Layer 4 of a small transformer language model trained on English Wikipedia (13 layers, counted from 0, width 96).
A neuron's activation on a vector x is GELU(weights . x), where the dot is the dot product.
The model reads these tokens: "man" "ent" " qu" "ad" "-" "ov" "al" " r" "ac" "et" "r" "ack" "." " The" " r" "ace" " was" " run" " over" " 13" "5" " l" "ap" "s" "." " C" "ore" "y" " He" "im"

The vector x that enters this layer's MLP at each token. A number n stands for n times 0.029.
0 "man": 19 -52 4 -62 -7 23 -32 -56 4 -24 -6 -10 -16 -57 59 -43 -2 7 12 3 52 -22 -11 12 -22 7 -6 33 -24 -40 -5 86 69 24 24 -18 -43 6 18 -42 64 -43 -15 33 -24 42 41 25 38 17 -12 16 45 -8 11 -30 -12 14 35 31 -32 48 26 8 -25 -51 53 -44 -34 -4 -44 33 -37 -19 39 -5 -3 -38 13 -28 -26 29 31 37 -36 42 4 24 11 -46 -26 34 -7 -22 -8 -44
1 "ent": -17 -27 -26 -63 12 31 -48 -53 3 -24 22 -32 10 -55 78 -44 10 14 -25 21 50 12 1 -1 8 12 -26 44 -30 -66 4 54 33 45 4 -40 -62 18 25 -3 63 -57 -36 14 -11 34 42 7 53 -2 -2 56 59 -61 -5 -4 -13 1 9 46 -9 32 23 16 19 -30 41 -37 -17 -25 -40 17 -40 -4 43 -26 -15 -35 36 -10 2 21 28 18 -36 39 1 14 15 -30 -35 11 22 -64 -6 -26
2 " qu": -5 -33 11 -53 5 36 8 -20 -9 -39 -23 -51 -41 -20 65 -30 22 8 -4 12 47 -4 -4 16 -10 29 -34 59 -42 -44 7 83 6 20 3 -18 -40 13 30 -25 76 -40 -34 19 -54 49 46 18 39 -15 -40 35 51 -29 -16 2 11 5 -21 36 -21 43 49 5 0 -56 42 4 -29 -28 -38 30 -23 -59 30 11 -22 -34 17 -26 -12 19 -4 24 -31 42 -5 24 -7 -50 -21 6 71 -12 -4 -31
3 "ad": -38 -33 -1 -63 -5 24 -32 -31 10 -19 16 -39 10 -30 47 -49 29 11 0 20 51 4 1 -4 -29 32 11 31 -47 -39 -19 96 38 10 -7 -18 -29 -5 16 -36 75 -59 -49 1 -36 30 45 -14 42 -11 -21 42 76 -57 -1 -7 1 17 -9 31 -21 18 32 -5 -1 -4 45 -33 -21 -18 -32 20 -48 -52 56 -2 10 -4 51 -4 -19 16 -10 44 -18 50 -11 11 7 -38 -37 32 37 -19 18 -50
4 "-": -27 -42 -10 -67 -2 65 -17 -36 18 -15 9 -43 -9 -34 57 -25 7 15 24 13 66 5 -28 7 -31 36 16 44 -49 -41 18 70 21 25 -2 -24 -31 0 3 -35 69 -31 -28 9 -32 33 48 3 48 -8 -23 36 56 -39 -35 -14 9 14 -4 41 -18 4 37 2 0 -30 37 -36 -33 -41 -44 -3 -65 -29 50 -1 2 -28 48 -20 2 20 1 44 6 47 1 21 1 -69 -46 19 36 -20 -3 -29
5 "ov": -8 -63 19 -82 6 8 6 -41 6 -30 -1 -38 4 -58 42 -10 25 17 -11 27 47 0 5 -7 -33 -1 -2 47 -22 -40 -20 72 22 24 15 -31 -16 -5 48 -26 84 -46 -29 -5 -24 27 53 23 37 6 -21 29 56 -47 -1 0 -6 -7 3 58 -20 50 49 -12 31 -28 46 -24 -22 -28 -20 1 -50 -67 27 -23 -16 -26 26 -13 -5 35 29 34 -17 59 -18 -1 1 -39 -35 -2 24 -22 -15 -38
6 "al": -24 -26 -19 -57 -20 27 -28 -34 3 -18 15 -28 0 -29 45 -51 19 6 -29 15 37 -14 -35 0 -25 34 -20 50 -21 -27 -21 76 35 37 15 -44 -28 6 38 -14 78 -47 -35 12 -44 47 39 0 13 17 -29 43 80 -43 -4 -1 -4 17 2 38 -12 38 24 19 -6 -15 49 -14 -45 -27 -39 2 -37 -38 39 -21 -9 -33 58 -18 19 25 36 20 -19 55 -13 34 -4 -44 -35 5 32 -37 4 -59
7 " r": 10 -45 24 -48 6 49 4 -55 -2 -10 -2 -33 -45 -23 63 -47 -7 19 -11 5 52 17 8 19 -37 24 -1 49 -32 -46 -8 59 11 58 9 -37 -20 -1 13 -21 80 -56 -14 17 -40 12 55 -4 17 -19 -44 25 44 -48 -15 -14 8 40 23 52 -1 52 14 4 9 -38 32 -32 -22 -44 -33 -3 -10 -47 47 0 -3 -32 9 -42 -6 34 15 24 -16 61 -13 10 25 -42 -42 4 38 -40 6 -49
8 "ac": -24 -27 -9 -52 -16 30 -26 -37 10 0 19 -43 8 -53 81 -26 15 15 1 25 62 -2 -10 15 -16 26 4 28 -23 -47 -16 49 32 20 -1 -46 -22 12 13 -33 69 -52 3 -5 -37 50 44 -3 28 -29 -39 37 75 -57 -10 4 8 36 -4 38 -34 53 29 21 12 -49 33 -27 -32 -31 -45 9 -33 -47 42 3 -3 -40 32 5 -1 17 21 42 2 35 -28 18 26 -63 -45 -13 28 -59 7 -23
9 "et": -28 -31 -10 -68 -12 22 -19 -39 26 -15 17 -22 24 -53 79 -46 14 17 -20 12 41 -18 -4 4 -43 26 13 58 -29 -39 3 60 31 39 2 -34 -37 5 3 -27 62 -47 -14 -1 -34 29 36 6 32 -17 -18 46 74 -58 -25 -1 -9 -10 3 28 -37 53 26 2 8 8 40 -38 -18 -15 -42 9 -31 -37 41 -9 1 -38 12 -28 7 37 30 47 4 57 -15 9 25 -46 -31 17 45 -62 -10 -43
10 "r": -14 -40 7 -50 -9 38 0 -53 -2 -28 19 -44 7 -44 55 -27 -6 41 -9 2 29 -1 -20 9 -43 21 -27 39 -30 -16 -8 58 22 5 5 -39 -47 -7 23 -26 66 -49 -23 17 -15 38 42 10 43 14 -17 49 84 -57 5 0 13 29 14 37 2 35 6 -8 1 -19 52 -56 -27 -18 -42 -15 -13 -38 50 -17 -6 -37 18 -38 4 17 44 27 -24 69 -34 32 36 -34 -35 11 42 -48 -17 -46
11 "ack": -23 -40 8 -52 -18 34 -42 -34 4 -6 -6 -39 3 -20 73 -36 21 13 -7 13 40 -7 -18 20 -23 7 13 53 -27 -56 -5 82 22 31 -4 -27 -54 -5 25 -26 61 -72 -22 8 -45 25 43 6 47 -18 -7 44 80 -50 12 -18 -9 20 14 28 -20 34 55 -15 23 -25 53 -43 -25 -37 -48 16 -18 -13 22 -24 -10 -5 19 -36 -6 21 27 46 -6 49 -19 23 29 -48 -13 10 34 -64 -24 -31
12 ".": -21 -35 2 -51 -18 49 -22 -59 30 -7 -12 -28 -4 -14 37 -54 25 7 28 16 79 -5 2 25 -26 22 -1 72 -27 -52 4 61 35 45 11 -48 -30 1 16 -41 46 -42 -33 -2 -25 44 48 15 39 -17 -21 34 59 -41 -7 -18 14 12 18 45 -4 40 33 1 -9 -20 40 -42 -50 -31 -13 4 -32 -35 55 -22 -12 -38 -5 -31 8 37 18 32 -8 44 -5 18 0 -59 -45 2 36 -38 -29 -47
13 " The": -34 -16 -3 -64 -2 52 -14 -34 26 -6 -3 -5 -11 -35 65 -40 11 20 13 11 83 -13 -23 15 -26 -25 -33 70 -41 -22 -2 71 46 43 28 -29 -16 -25 32 -26 54 -59 -5 2 -46 50 34 -4 30 -22 -11 23 74 -24 -38 -2 -8 16 26 22 -21 30 31 5 2 -26 46 -30 -51 -51 -38 12 -22 -23 41 -15 3 -27 27 -30 -6 8 9 16 -16 59 -1 29 -23 -59 -42 18 24 -24 3 -44
14 " r": 14 -40 27 -41 3 51 6 -59 -1 -12 -9 -27 -43 -24 51 -52 -2 22 -5 0 56 9 -2 8 -32 7 -3 43 -33 -48 -15 55 9 66 24 -38 -13 -7 14 -27 75 -55 -3 11 -34 11 61 -6 29 -23 -44 21 50 -40 -24 -7 6 55 30 44 -6 55 12 -5 9 -32 27 -34 -17 -59 -29 8 -13 -45 46 -2 -2 -29 7 -41 -1 26 17 20 -18 65 -8 9 28 -45 -49 -1 49 -33 6 -45
15 "ace": -10 -20 -1 -63 -7 24 -35 -56 27 -17 4 -30 9 -41 84 -41 10 10 4 23 62 -5 -15 4 -2 5 21 36 -13 -49 -3 68 41 57 4 -38 -43 -16 29 -33 42 -40 -8 7 -58 29 43 -16 49 -12 -28 54 75 -72 -16 18 -14 10 8 38 -31 58 16 20 3 -13 31 -27 -29 -42 -46 13 -26 -23 33 2 9 -45 10 -13 7 19 3 29 -20 69 -6 -3 25 -47 -43 -1 35 -46 6 -39
16 " was": -6 -35 4 -49 -21 55 -12 -50 3 -10 -17 -25 -9 -52 57 -33 25 26 -10 15 69 5 6 0 -6 -18 -22 88 -26 -41 -1 72 34 63 24 -51 -30 13 10 -33 53 -29 -18 14 -23 34 38 -7 37 -40 -38 60 53 -53 -13 8 6 12 33 22 -4 27 15 7 -14 -40 34 -56 -32 -38 -24 1 -23 -15 27 -34 -11 -38 26 -33 -30 18 34 31 -19 63 14 16 17 -53 -43 12 24 -25 3 -24
17 " run": -6 -30 21 -50 -12 32 -22 -52 0 -16 -18 -46 -23 -10 63 -28 23 18 -5 14 76 21 -12 10 4 5 4 51 3 -66 -14 80 24 42 1 -51 -36 16 28 -46 54 -31 -21 -4 -58 27 48 -32 29 -16 -32 38 62 -34 -15 19 8 6 35 47 -23 49 26 -16 -9 -10 49 -44 -42 -28 -41 6 -33 -12 6 6 13 -16 18 -40 3 22 -25 37 -34 66 3 14 -19 -72 -11 26 43 -41 15 -36
18 " over": -10 -49 -11 -43 -4 57 -19 -29 18 -32 -13 -33 -30 -7 53 -46 26 35 -12 4 50 10 9 1 -24 17 10 68 -3 -30 -15 67 32 50 15 -56 -35 33 2 -45 55 -48 -31 -5 -39 31 46 15 49 -35 -19 27 74 -20 1 -15 11 20 13 56 -43 32 22 -9 -30 -18 19 -18 -46 -37 -22 11 -46 -1 17 -19 -7 -29 27 -39 -28 39 -1 20 -22 82 -4 8 -3 -66 -25 22 45 -10 -17 -31
19 " 13": -17 -38 3 -54 12 39 -14 -56 28 -15 8 -30 -28 -22 67 -25 15 44 0 3 89 2 -29 -7 -36 -16 -7 72 -1 -53 -12 40 43 27 18 -62 -26 19 40 -28 37 -37 -21 -23 -51 44 44 -13 47 -2 -42 41 46 -38 -26 -9 25 7 18 50 -29 55 40 -4 -8 -25 19 -38 -13 -44 -11 2 -36 -22 32 -29 -23 -21 37 -31 -2 27 7 15 -28 47 -5 43 27 -59 -44 10 29 -36 33 -45
20 "5": -21 -37 -4 -71 6 16 -9 -58 39 -26 16 -16 -14 -9 67 -41 16 31 -12 -1 71 -15 -21 10 -42 -13 -6 70 -3 -37 -3 52 41 14 2 -80 -32 -6 19 -34 37 -50 -15 -23 -46 48 20 -13 50 -10 -32 30 53 -32 -16 3 7 20 18 52 -21 41 43 -2 7 -9 43 -47 -32 -44 -14 22 -31 -30 8 -34 0 1 43 -20 11 15 34 28 -23 61 3 45 29 -52 -56 7 49 -39 15 -36
21 " l": -12 -34 7 -44 -24 44 5 -30 8 -30 2 -28 -49 -3 78 -27 24 40 -15 -14 57 3 -37 2 -39 7 -3 64 -19 -38 16 48 24 59 29 -42 -26 -23 20 -30 56 -60 0 5 -46 25 26 3 44 -4 -42 19 62 -38 -30 6 30 21 44 53 -5 58 10 -5 -1 -22 41 -28 -31 -28 -34 10 -44 -48 49 -5 -8 -11 13 -31 -11 24 -5 34 -24 47 -1 3 15 -70 -56 -11 40 -37 25 -44
22 "ap": -10 -23 -19 -45 4 39 -6 -53 24 -31 5 -26 -1 -33 62 -48 42 21 -22 -3 60 -28 -15 1 -29 8 -10 48 -26 -12 16 61 44 30 1 -33 -25 -14 28 -42 47 -63 -3 -1 -44 52 5 12 37 -40 -32 54 83 -26 6 18 -11 29 3 58 -42 60 21 -2 21 -19 31 -35 -31 -22 -20 11 -67 -55 -4 -7 -2 -13 32 -16 -10 15 10 47 -40 54 -9 3 -7 -39 -43 6 58 -19 12 -27
23 "s": -32 -47 -5 -38 -30 25 -16 -37 1 -18 -11 -29 25 -21 65 -48 29 24 -7 -5 59 -1 -14 3 -61 3 8 57 -26 -45 19 76 45 21 19 -62 -24 -5 36 -52 64 -43 -13 12 -55 39 29 16 41 -30 -32 56 60 -38 -29 15 9 14 18 36 -12 42 17 1 -17 -13 31 -25 -20 -43 -41 -4 -36 -33 34 -26 6 -28 21 -47 5 20 43 22 -12 51 -22 17 31 -18 -36 7 61 -34 10 -39
24 ".": -18 -37 1 -49 -30 51 -16 -60 30 -11 -10 -31 -3 -7 30 -63 29 20 28 16 86 -8 4 19 -29 18 0 69 -18 -51 6 59 37 55 8 -55 -25 -1 25 -45 37 -42 -26 -5 -26 44 43 18 43 -24 -31 30 69 -32 -9 -10 15 16 20 43 -2 37 27 -7 -13 -15 34 -44 -48 -30 -14 2 -30 -33 49 -28 -11 -31 -10 -37 7 27 16 24 -3 44 -6 23 4 -56 -51 4 45 -34 -15 -46
25 " C": -46 -32 5 -45 -36 62 23 -49 16 -24 5 -14 -29 -35 69 -33 40 31 28 -42 74 -5 -19 15 -24 -33 -19 35 -28 -22 -21 45 36 44 18 -35 -12 -3 39 -31 50 -51 -5 4 -32 48 40 13 45 -8 -39 25 66 -44 -33 1 7 12 18 40 -5 53 36 7 10 -34 21 -35 -25 -52 -21 -2 -33 -39 37 -27 -20 -41 22 -28 -13 13 5 32 1 57 -5 26 -9 -62 -43 16 40 -31 40 -26
26 "ore": -31 -50 -22 -43 -11 42 -25 -38 1 -43 8 -18 3 -29 83 -40 41 22 -4 12 39 -16 -15 -6 -4 -30 6 47 3 -6 -12 68 44 41 37 -47 -11 -7 31 -25 37 -43 -21 18 -38 24 64 -6 53 -23 -52 22 62 -29 -11 -4 -10 21 7 59 -19 25 38 3 26 -6 12 -38 -36 -42 -32 14 -39 -36 32 -24 -9 -45 31 -35 -10 17 20 40 -23 82 11 19 -7 -42 -49 -7 45 -29 34 -48
27 "y": -42 -46 -3 -53 -25 45 -13 -33 28 -24 9 -24 14 -47 66 -43 24 7 -5 -6 45 -31 -37 -9 -43 11 -16 62 -16 -26 4 79 46 30 8 -38 -18 0 9 -38 34 -59 -6 -1 -54 46 48 8 56 -4 -38 49 63 -26 3 -24 -12 16 8 40 -10 47 25 -19 13 -2 34 -30 -31 -37 -50 -14 -16 -8 43 -33 -15 6 46 -32 14 16 16 26 -35 74 8 26 -4 -44 -40 6 60 -37 7 -31
28 " He": -14 -20 16 -79 3 66 -5 -33 23 -38 6 -18 -21 -61 63 -18 13 26 -1 -32 57 -7 -14 2 -11 -15 -38 56 -21 -30 1 57 33 45 31 -20 -20 -8 43 -41 42 -40 11 12 -54 32 33 16 73 -16 -20 51 68 -32 -5 -14 -2 4 25 46 5 10 21 -14 4 -30 41 -52 -31 -16 -18 0 -14 -46 6 -53 -10 -40 3 -57 -3 2 24 16 -26 73 -16 31 3 -27 -26 14 54 -27 9 -34
29 "im": -19 -38 -25 -55 -26 45 -20 -49 3 -31 -6 -25 -7 -43 49 -41 32 0 -11 5 39 -1 -25 10 -11 0 -8 36 -20 -27 -6 56 46 19 20 -36 -28 -37 45 -60 44 -40 -6 10 -44 19 75 25 80 -14 3 21 71 -31 27 19 -13 31 12 66 9 60 23 -10 8 -59 31 -20 -30 -49 -41 -15 -29 -5 25 -65 10 -4 45 -35 4 -5 16 20 -42 48 2 35 3 -40 -9 -5 52 -37 -11 -2

Each question shows the input weights of one neuron of the MLP. A number n stands for n times 0.017.

n306: -11 9 -16 -1 2 3 -36 -21 -25 18 -24 -17 20 -10 13 -40 -15 -2 -38 -32 -6 20 7 9 -33 36 -15 -43 8 14 -10 -67 9 33 46 -13 3 42 -16 10 36 8 -2 20 -18 -37 0 8 16 33 45 9 -32 -24 -26 -2 35 -9 12 -6 27 -9 -21 -3 24 -15 -17 -3 24 -13 -31 36 -29 19 -5 -23 -5 30 4 27 5 21 8 -10 -2 13 34 -25 -6 19 -47 17 36 46 -16 12
Which token does this neuron like most? 1 "ent"

n24: 7 28 -4 4 8 -6 50 15 28 -6 -25 10 -4 -16 -21 51 -3 -36 -45 31 -10 23 8 0 -22 -19 -16 5 47 -39 -41 6 -2 15 21 54 1 -5 -20 -45 9 -44 17 -6 -7 4 5 42 -17 21 -8 -10 4 4 10 -10 33 -4 -54 -16 -1 -29 29 -31 -10 -2 25 20 18 36 29 31 -34 -35 18 23 -1 -1 -34 -72 -1 -19 28 -21 31 30 16 19 -22 2 26 -40 -15 5 -12 -4
On which token does it fire most, and how strongly? 5 "ov", at about 1.6

n117: -5 -66 10 -1 33 26 31 -13 39 5 23 -48 11 36 -30 -1 -32 -17 26 -7 15 -7 21 4 23 39 2 16 17 6 3 -21 -52 7 25 -23 2 -44 -1 13 -18 6 16 -23 -2 5 -13 -15 17 -24 -5 14 -23 -12 7 42 -11 11 -27 -18 1 28 13 -6 -18 23 24 1 -9 47 -30 5 3 26 24 -19 28 -11 -13 9 -22 3 17 19 -15 -10 -34 0 -15 17 -1 1 -30 10 -10 20
Which token does this neuron like most? 24 "."

n236: 3 -15 2 48 4 41 1 29 -5 -4 37 15 -34 -14 -16 6 18 13 29 -3 -26 6 31 -4 -6 -5 -1 5 5 -5 26 -18 -6 5 -12 22 9 -25 -2 -2 -15 -7 -19 -21 -30 2 -7 -1 -16 -2 -9 -15 -18 8 9 -2 -8 -17 4 2 0 43 46 36 -9 -8 16 -11 17 5 2 -15 -2 -17 -1 4 -23 12 -28 3 3 -14 4 47 3 -7 -36 -5 -18 -20 11 13 10 -2 17 -27
Which token does this neuron like most? 25 " C"

n328: 36 18 -36 21 -25 19 -14 -18 -19 4 15 -8 11 9 -13 22 -7 -40 -1 -9 11 25 4 4 -10 37 -3 -23 -17 -48 18 -12 -17 22 13 -19 6 -21 49 -22 -23 18 -26 27 9 1 -22 16 -21 1 -7 -18 15 0 -20 25 12 31 0 -1 24 -2 15 3 6 31 24 29 6 13 -13 8 -3 1 16 31 4 -17 -13 -8 9 4 -1 -14 -6 -21 -19 -30 -2 1 -21 5 -30 -40 32 -4
Which token does this neuron like most? 21 " l"

n157: 20 -15 34 14 0 36 -21 -14 6 -1 -30 5 25 16 1 -6 9 21 -1 2 -6 -19 -3 27 -14 -17 -12 9 -31 -14 -25 -49 18 -6 -6 -20 -32 -8 35 12 -7 12 32 15 -24 -48 -28 -5 9 14 -33 12 2 -18 9 -13 -9 3 -6 22 27 -21 11 -3 11 -28 -22 20 -30 31 -18 28 10 35 -17 -27 -32 35 7 8 -6 -28 8 37 23 -17 -9 12 18 0 4 9 -14 33 -4 4
Its two highest activations, in order, are on tokens 11 "ack", 29 "im"

n96: 29 -26 2 29 11 -18 -13 18 -12 -6 5 17 -8 22 3 33 -16 3 -1 -16 8 14 -8 -6 -37 2 -13 14 -13 28 3 -8 -15 17 10 -31 -36 -9 41 -7 6 3 -4 23 18 -15 6 9 0 15 -21 -46 12 12 -8 -7 10 -3 6 -14 9 -31 -4 -39 2 39 22 -6 -23 -5 -20 -17 3 19 8 -2 -3 -7 -7 0 -13 -11 32 35 -13 -12 -2 -30 3 7 -13 -2 29 33 7 -12
On which three tokens does it fire most, strongest first? 21 " l", 10 "r", 23 "s"

n280: 43 -34 -22 9 9 2 14 15 -14 -7 -20 3 2 -19 -12 -11 -16 7 4 15 -16 2 -9 11 11 -15 11 4 25 -13 8 7 6 -10 4 66 -27 16 -30 30 -4 10 -1 -2 16 -8 21 -10 34 -1 -5 22 17 -3 18 21 -36 -42 1 -12 2 -2 -39 -4 -28 7 16 -12 -10 -33 2 12 10 28 -27 13 -2 -12 2 -5 4 29 21 -20 -37 -3 -14 10 13 -10 -6 24 -1 25 -31 -5
On which token does it fire most, and how strongly? 0 "man", at about 2

n310: -25 15 -14 19 1 28 4 -25 6 8 2 7 -3 -14 10 -57 48 -46 -19 -23 1 -28 -13 -12 43 -38 1 1 -26 -8 6 -16 -9 37 15 1 16 -1 24 12 1 10 -9 -9 -40 46 -20 12 3 31 1 -14 -44 1 1 10 1 -3 17 -11 -16 0 -20 -16 -25 34 16 -4 -20 -15 30 25 9 58 -17 0 -1 38 -13 4 12 -51 2 52 25 -14 4 -7 9 -15 3 -3 1 3 -10 49
Which token does this neuron like most? 25 " C"

n334: 18 10 17 -24 -15 7 -4 8 -42 18 26 25 -6 15 -21 10 1 -16 -23 -17 22 25 14 11 -14 41 -10 -18 -11 43 2 35 19 11 8 -1 -6 -14 -3 15 30 -14 -15 3 -18 -23 -1 -20 -23 1 -6 26 -28 6 9 25 -21 -18 14 -32 15 -9 15 -15 21 -14 -11 -4 34 1 4 -4 -48 5 10 14 -33 25 -21 -6 -12 17 25 -29 6 -28 -14 8 -12 -24 -4 5 8 32 37 -49
Which token does this neuron like most? 3 "ad"

n316: 36 2 -2 -4 24 -8 -38 25 24 -16 36 10 -18 -20 -9 15 18 -5 1 -3 -5 -21 35 -5 17 -1 -12 13 4 -21 -1 -23 -22 1 14 -4 36 30 2 -19 2 -24 30 -21 28 17 -6 -3 -8 -16 -6 -13 -9 9 -15 -30 -6 -12 -7 -9 16 50 -14 37 -19 -16 14 -5 49 -25 2 -4 3 23 -1 -12 -13 12 -35 34 -10 -1 31 -13 -5 9 -11 -1 -9 6 15 3 -12 -46 6 -7
Which token does this neuron like most? 1 "ent"

n350: 34 -13 -16 -6 -27 20 35 -9 -5 3 -18 -4 2 26 -9 -4 -32 -9 23 -52 13 -6 31 28 14 20 -20 -9 10 2 -35 -29 -36 1 -20 1 -16 8 3 -10 -13 -10 9 13 11 -6 3 3 1 33 16 5 -12 -23 1 11 40 -51 38 -25 -3 13 -14 -4 12 19 -2 -9 4 18 14 -42 -21 21 19 11 -9 28 -1 -10 -19 27 0 31 -20 35 11 9 25 10 -26 -13 8 -7 8 -26
On which token does it fire most, and how strongly? 10 "r", at about 1.6

n307: 4 -18 -32 12 -14 6 0 -7 -5 11 7 21 -1 9 35 6 -4 7 0 28 5 -10 25 36 -49 -46 37 -6 -17 10 42 -33 15 -46 -32 27 -24 -19 -2 8 -27 29 49 -1 6 -4 -35 -42 -15 -14 31 16 33 14 -41 12 4 -66 31 14 1 15 16 32 -22 -15 -8 10 -10 -7 -16 -14 -27 -10 4 5 4 2 19 -6 33 -17 16 29 -15 -8 3 -18 -5 76 -39 3 28 -26 -36 -13
On which three tokens does it fire most, strongest first? 23 "s", 9 "et", 22 "ap"

n211: 11 -16 10 23 -46 24 61 12 -18 -21 -6 -8 18 36 0 8 -41 7 25 26 3 -15 13 -7 50 -38 -5 -20 -11 -23 -64 14 -29 0 -1 34 -16 -35 32 -7 -39 -24 10 20 -2 22 2 -15 -46 42 -38 -7 6 20 -15 -17 33 20 -3 8 -5 9 40 6 45 27 27 50 -72 -13 21 -27 -16 -16 3 -5 -22 6 -26 14 -4 -16 14 -31 15 -12 24 -17 29 7 0 12 18 4 -18 -22
Which token does this neuron like most? 25 " C"

n155: 14 24 -1 0 -21 -46 12 4 25 -4 7 10 1 -22 -17 -14 29 -12 6 -19 -15 22 -8 9 1 -29 -19 -1 -13 5 -41 8 -9 5 3 1 13 9 14 -18 -19 -9 29 7 -1 46 8 11 -36 24 -13 18 13 31 -14 -18 -21 -1 10 6 -14 -22 -20 11 -12 8 -4 18 43 -25 -1 -23 -30 -12 5 -10 14 -1 -6 13 27 -6 7 43 39 -11 14 6 -4 16 -17 -20 -5 -21 38 1
On which token does it fire most, and how strongly? 25 " C", at about 1.6

n230: -14 5 -25 11 21 -12 -11 31 -26 21 2 7 -19 -20 1 -7 9 18 -1 6 -8 -7 -1 -1 -39 3 12 42 14 25 -20 13 43 -6 -9 8 -22 -39 2 8 12 -6 -31 -18 -6 50 11 6 -23 9 11 -29 -40 16 -39 -15 -1 -11 28 3 -14 -16 19 -26 -18 42 -12 -11 51 -34 -28 -17 5 15 -4 6 3 -12 -25 43 0 -30 -14 19 -3 14 -42 22 -10 18 -14 -26 3 31 38 42
Which token does this neuron like most? 13 " The"

n140: 6 26 1 5 6 6 33 -8 9 12 -27 -6 -18 7 4 -2 -37 19 -6 -48 21 -20 -2 6 30 37 -12 8 -14 -4 20 -25 -22 -8 20 1 -24 26 31 4 -1 23 7 -7 -15 -15 22 1 9 21 1 11 4 -30 -9 -10 -18 29 14 3 13 6 21 4 -4 -9 -45 4 -13 27 5 19 -1 38 -18 16 -7 -2 0 31 -31 18 35 -39 -8 -10 -6 2 -35 -15 10 3 -5 -23 -32 3
Its two highest activations, in order, are on tokens 2 " qu", 1 "ent"

n28: 20 -7 -18 -17 30 -15 -9 4 34 19 -10 7 25 28 -20 -26 33 3 -12 12 -15 21 -13 -17 30 -13 -6 13 14 -15 -3 7 -4 0 11 -1 15 31 -32 7 -25 18 -24 -18 -7 5 16 -2 -14 -13 -9 8 -1 27 -23 -10 18 24 -36 17 -4 11 -38 0 -49 -27 -54 -25 36 -26 -5 65 -21 9 35 -1 -29 0 11 14 -12 -17 -18 -6 -31 -5 23 -3 10 37 -9 9 9 51 33 -17
Which token does this neuron like most? 19 " 13"

n212: 15 20 23 8 -9 12 0 -31 14 23 1 3 -16 40 -1 -37 -13 19 17 4 -48 -8 -34 -7 -26 -15 15 37 -5 9 -27 0 3 -30 7 31 -24 44 -13 -1 -17 -19 41 -16 16 -16 52 -10 30 15 -22 2 1 -22 6 0 -19 -14 7 -6 -1 -6 5 2 19 -16 -3 16 -32 -17 30 7 39 -4 -19 12 5 -8 -12 8 33 27 -27 -11 -21 -37 -21 -17 -1 0 -2 -11 3 21 28 -38
On which three tokens does it fire most, strongest first? 14 " r", 19 " 13", 7 " r"

n214: 42 10 -50 -13 -18 -16 21 3 43 -5 -5 15 24 12 0 -32 17 0 -60 3 16 -7 -10 -28 7 3 -32 -14 10 -16 19 -36 16 -9 28 -43 -25 37 -15 23 -30 -1 57 1 -34 -1 -8 3 -34 19 23 4 2 14 -4 -18 -3 22 -22 28 -33 29 20 2 -18 -46 -37 -9 36 26 -7 13 1 -10 -5 11 -31 15 10 1 38 48 3 29 4 0 6 -2 19 19 28 -30 -59 8 -18 -23
On which three tokens does it fire most, strongest first? 19 " 13", 22 "ap", 0 "man"

n374: 10 21 -1 -4 -15 22 9 -20 -26 20 -9 14 26 25 20 32 23 21 -18 -3 -2 -3 33 -8 16 19 -10 6 -8 14 5 -20 -35 -19 6 38 -19 -6 22 -17 -14 -45 9 -30 3 -63 7 0 10 31 6 -46 22 2 -42 -2 -5 33 58 14 -21 20 -4 -36 23 3 -5 2 22 6 -24 -1 -48 -17 1 -12 -4 -5 -9 37 -9 1 16 -14 -2 -15 12 -9 17 10 0 -18 -13 -7 -24 11
On which token does it fire most, and how strongly? 21 " l", at about 1.1

n48: 27 32 8 -26 37 3 4 34 39 5 -19 11 1 15 -1 -48 29 -23 -7 -19 23 -9 27 -13 15 -5 12 16 35 -58 -40 -1 16 -21 -4 29 -14 -1 -31 -2 25 -18 -15 19 9 -18 6 -7 4 7 4 -15 24 -12 -41 14 18 29 -33 8 11 3 -42 1 -25 21 -16 39 -7 42 -7 -32 -1 43 1 1 -9 5 20 -10 12 -25 -37 -40 14 12 5 -4 -7 38 -19 -2 -22 6 2 -27
On which token does it fire most, and how strongly? 18 " over", at about 0.21

n354: 32 -9 -15 5 -1 24 10 5 -2 8 2 1 -33 -5 -6 -14 -8 18 -9 -4 -25 13 19 22 37 -8 2 -12 -19 -12 15 -28 -10 -20 -20 2 17 31 -9 -9 -48 -8 -1 27 25 3 24 -2 16 -21 -3 -9 25 -28 -1 -16 -6 -8 18 -1 9 -1 10 15 25 -18 -30 -8 -6 -10 30 -1 23 -24 34 -20 -21 5 -17 33 28 25 10 7 -8 30 -1 -14 -6 32 -9 -2 -17 -11 -13 -37
Which token does this neuron like most? 7 " r"

n361: 11 50 19 -18 -28 -2 -4 1 32 -23 -7 17 -21 -38 13 -9 -19 -3 7 47 -10 6 17 -8 -15 22 19 4 12 -41 -20 5 -25 -45 20 -6 -40 3 -22 20 -40 6 18 0 9 -16 23 -28 7 33 8 -8 5 -8 15 -5 5 -28 -37 4 16 1 60 -5 -30 -21 -9 -2 18 4 11 10 3 12 -2 17 -31 -7 -18 2 24 3 -12 -11 16 -10 16 41 -35 22 -21 -5 40 36 -21 -1
Which token does this neuron like most? 2 " qu"

n357: -15 5 18 -31 22 3 22 -10 13 17 -30 24 31 6 29 -13 2 -9 -1 16 25 1 -1 33 -10 -15 27 6 1 -41 -21 -26 -15 -6 33 1 19 9 -34 -5 -9 5 -14 17 19 -10 -28 10 8 -7 -27 20 10 20 -16 8 4 30 0 -3 -25 8 -24 -15 -19 22 -16 8 -25 18 4 22 1 10 -40 8 -15 -26 -4 -26 10 -1 -15 5 -13 -22 24 -14 21 -7 32 11 19 24 23 5
On which token does it fire most, and how strongly? 17 " run", at about 1.5

n276: -21 15 14 17 52 -29 4 -15 9 11 2 3 -22 -42 2 14 30 -23 11 -10 23 -29 -45 -36 -23 36 12 -3 9 -7 27 -10 24 -21 16 -28 -3 -22 -18 -27 2 -20 0 -6 19 7 -2 -6 15 -13 -15 -5 9 -1 -18 -6 3 1 14 -3 -1 -35 -22 -13 -17 -19 -18 8 25 26 27 27 28 29 -15 27 -23 46 -2 -2 2 -22 9 4 -6 0 34 12 12 -15 1 -39 4 11 30 11
Its two highest activations, in order, are on tokens 20 "5", 19 " 13"

n318: 6 17 16 -15 10 -24 -9 -8 -3 19 10 32 -26 -23 -35 8 24 11 11 -17 -10 -49 24 -33 26 -13 29 7 35 -38 -21 -22 -35 63 -1 38 -11 3 -46 -16 7 27 -9 16 1 -6 7 9 -49 0 -17 43 -14 -5 13 25 -13 22 -11 -29 52 9 33 27 -9 -20 -46 1 -40 -1 12 12 -10 32 8 10 -39 -11 14 -44 0 -8 15 28 -2 2 -24 -15 5 4 30 10 42 7 -11 -12
Which token does this neuron like most? 16 " was"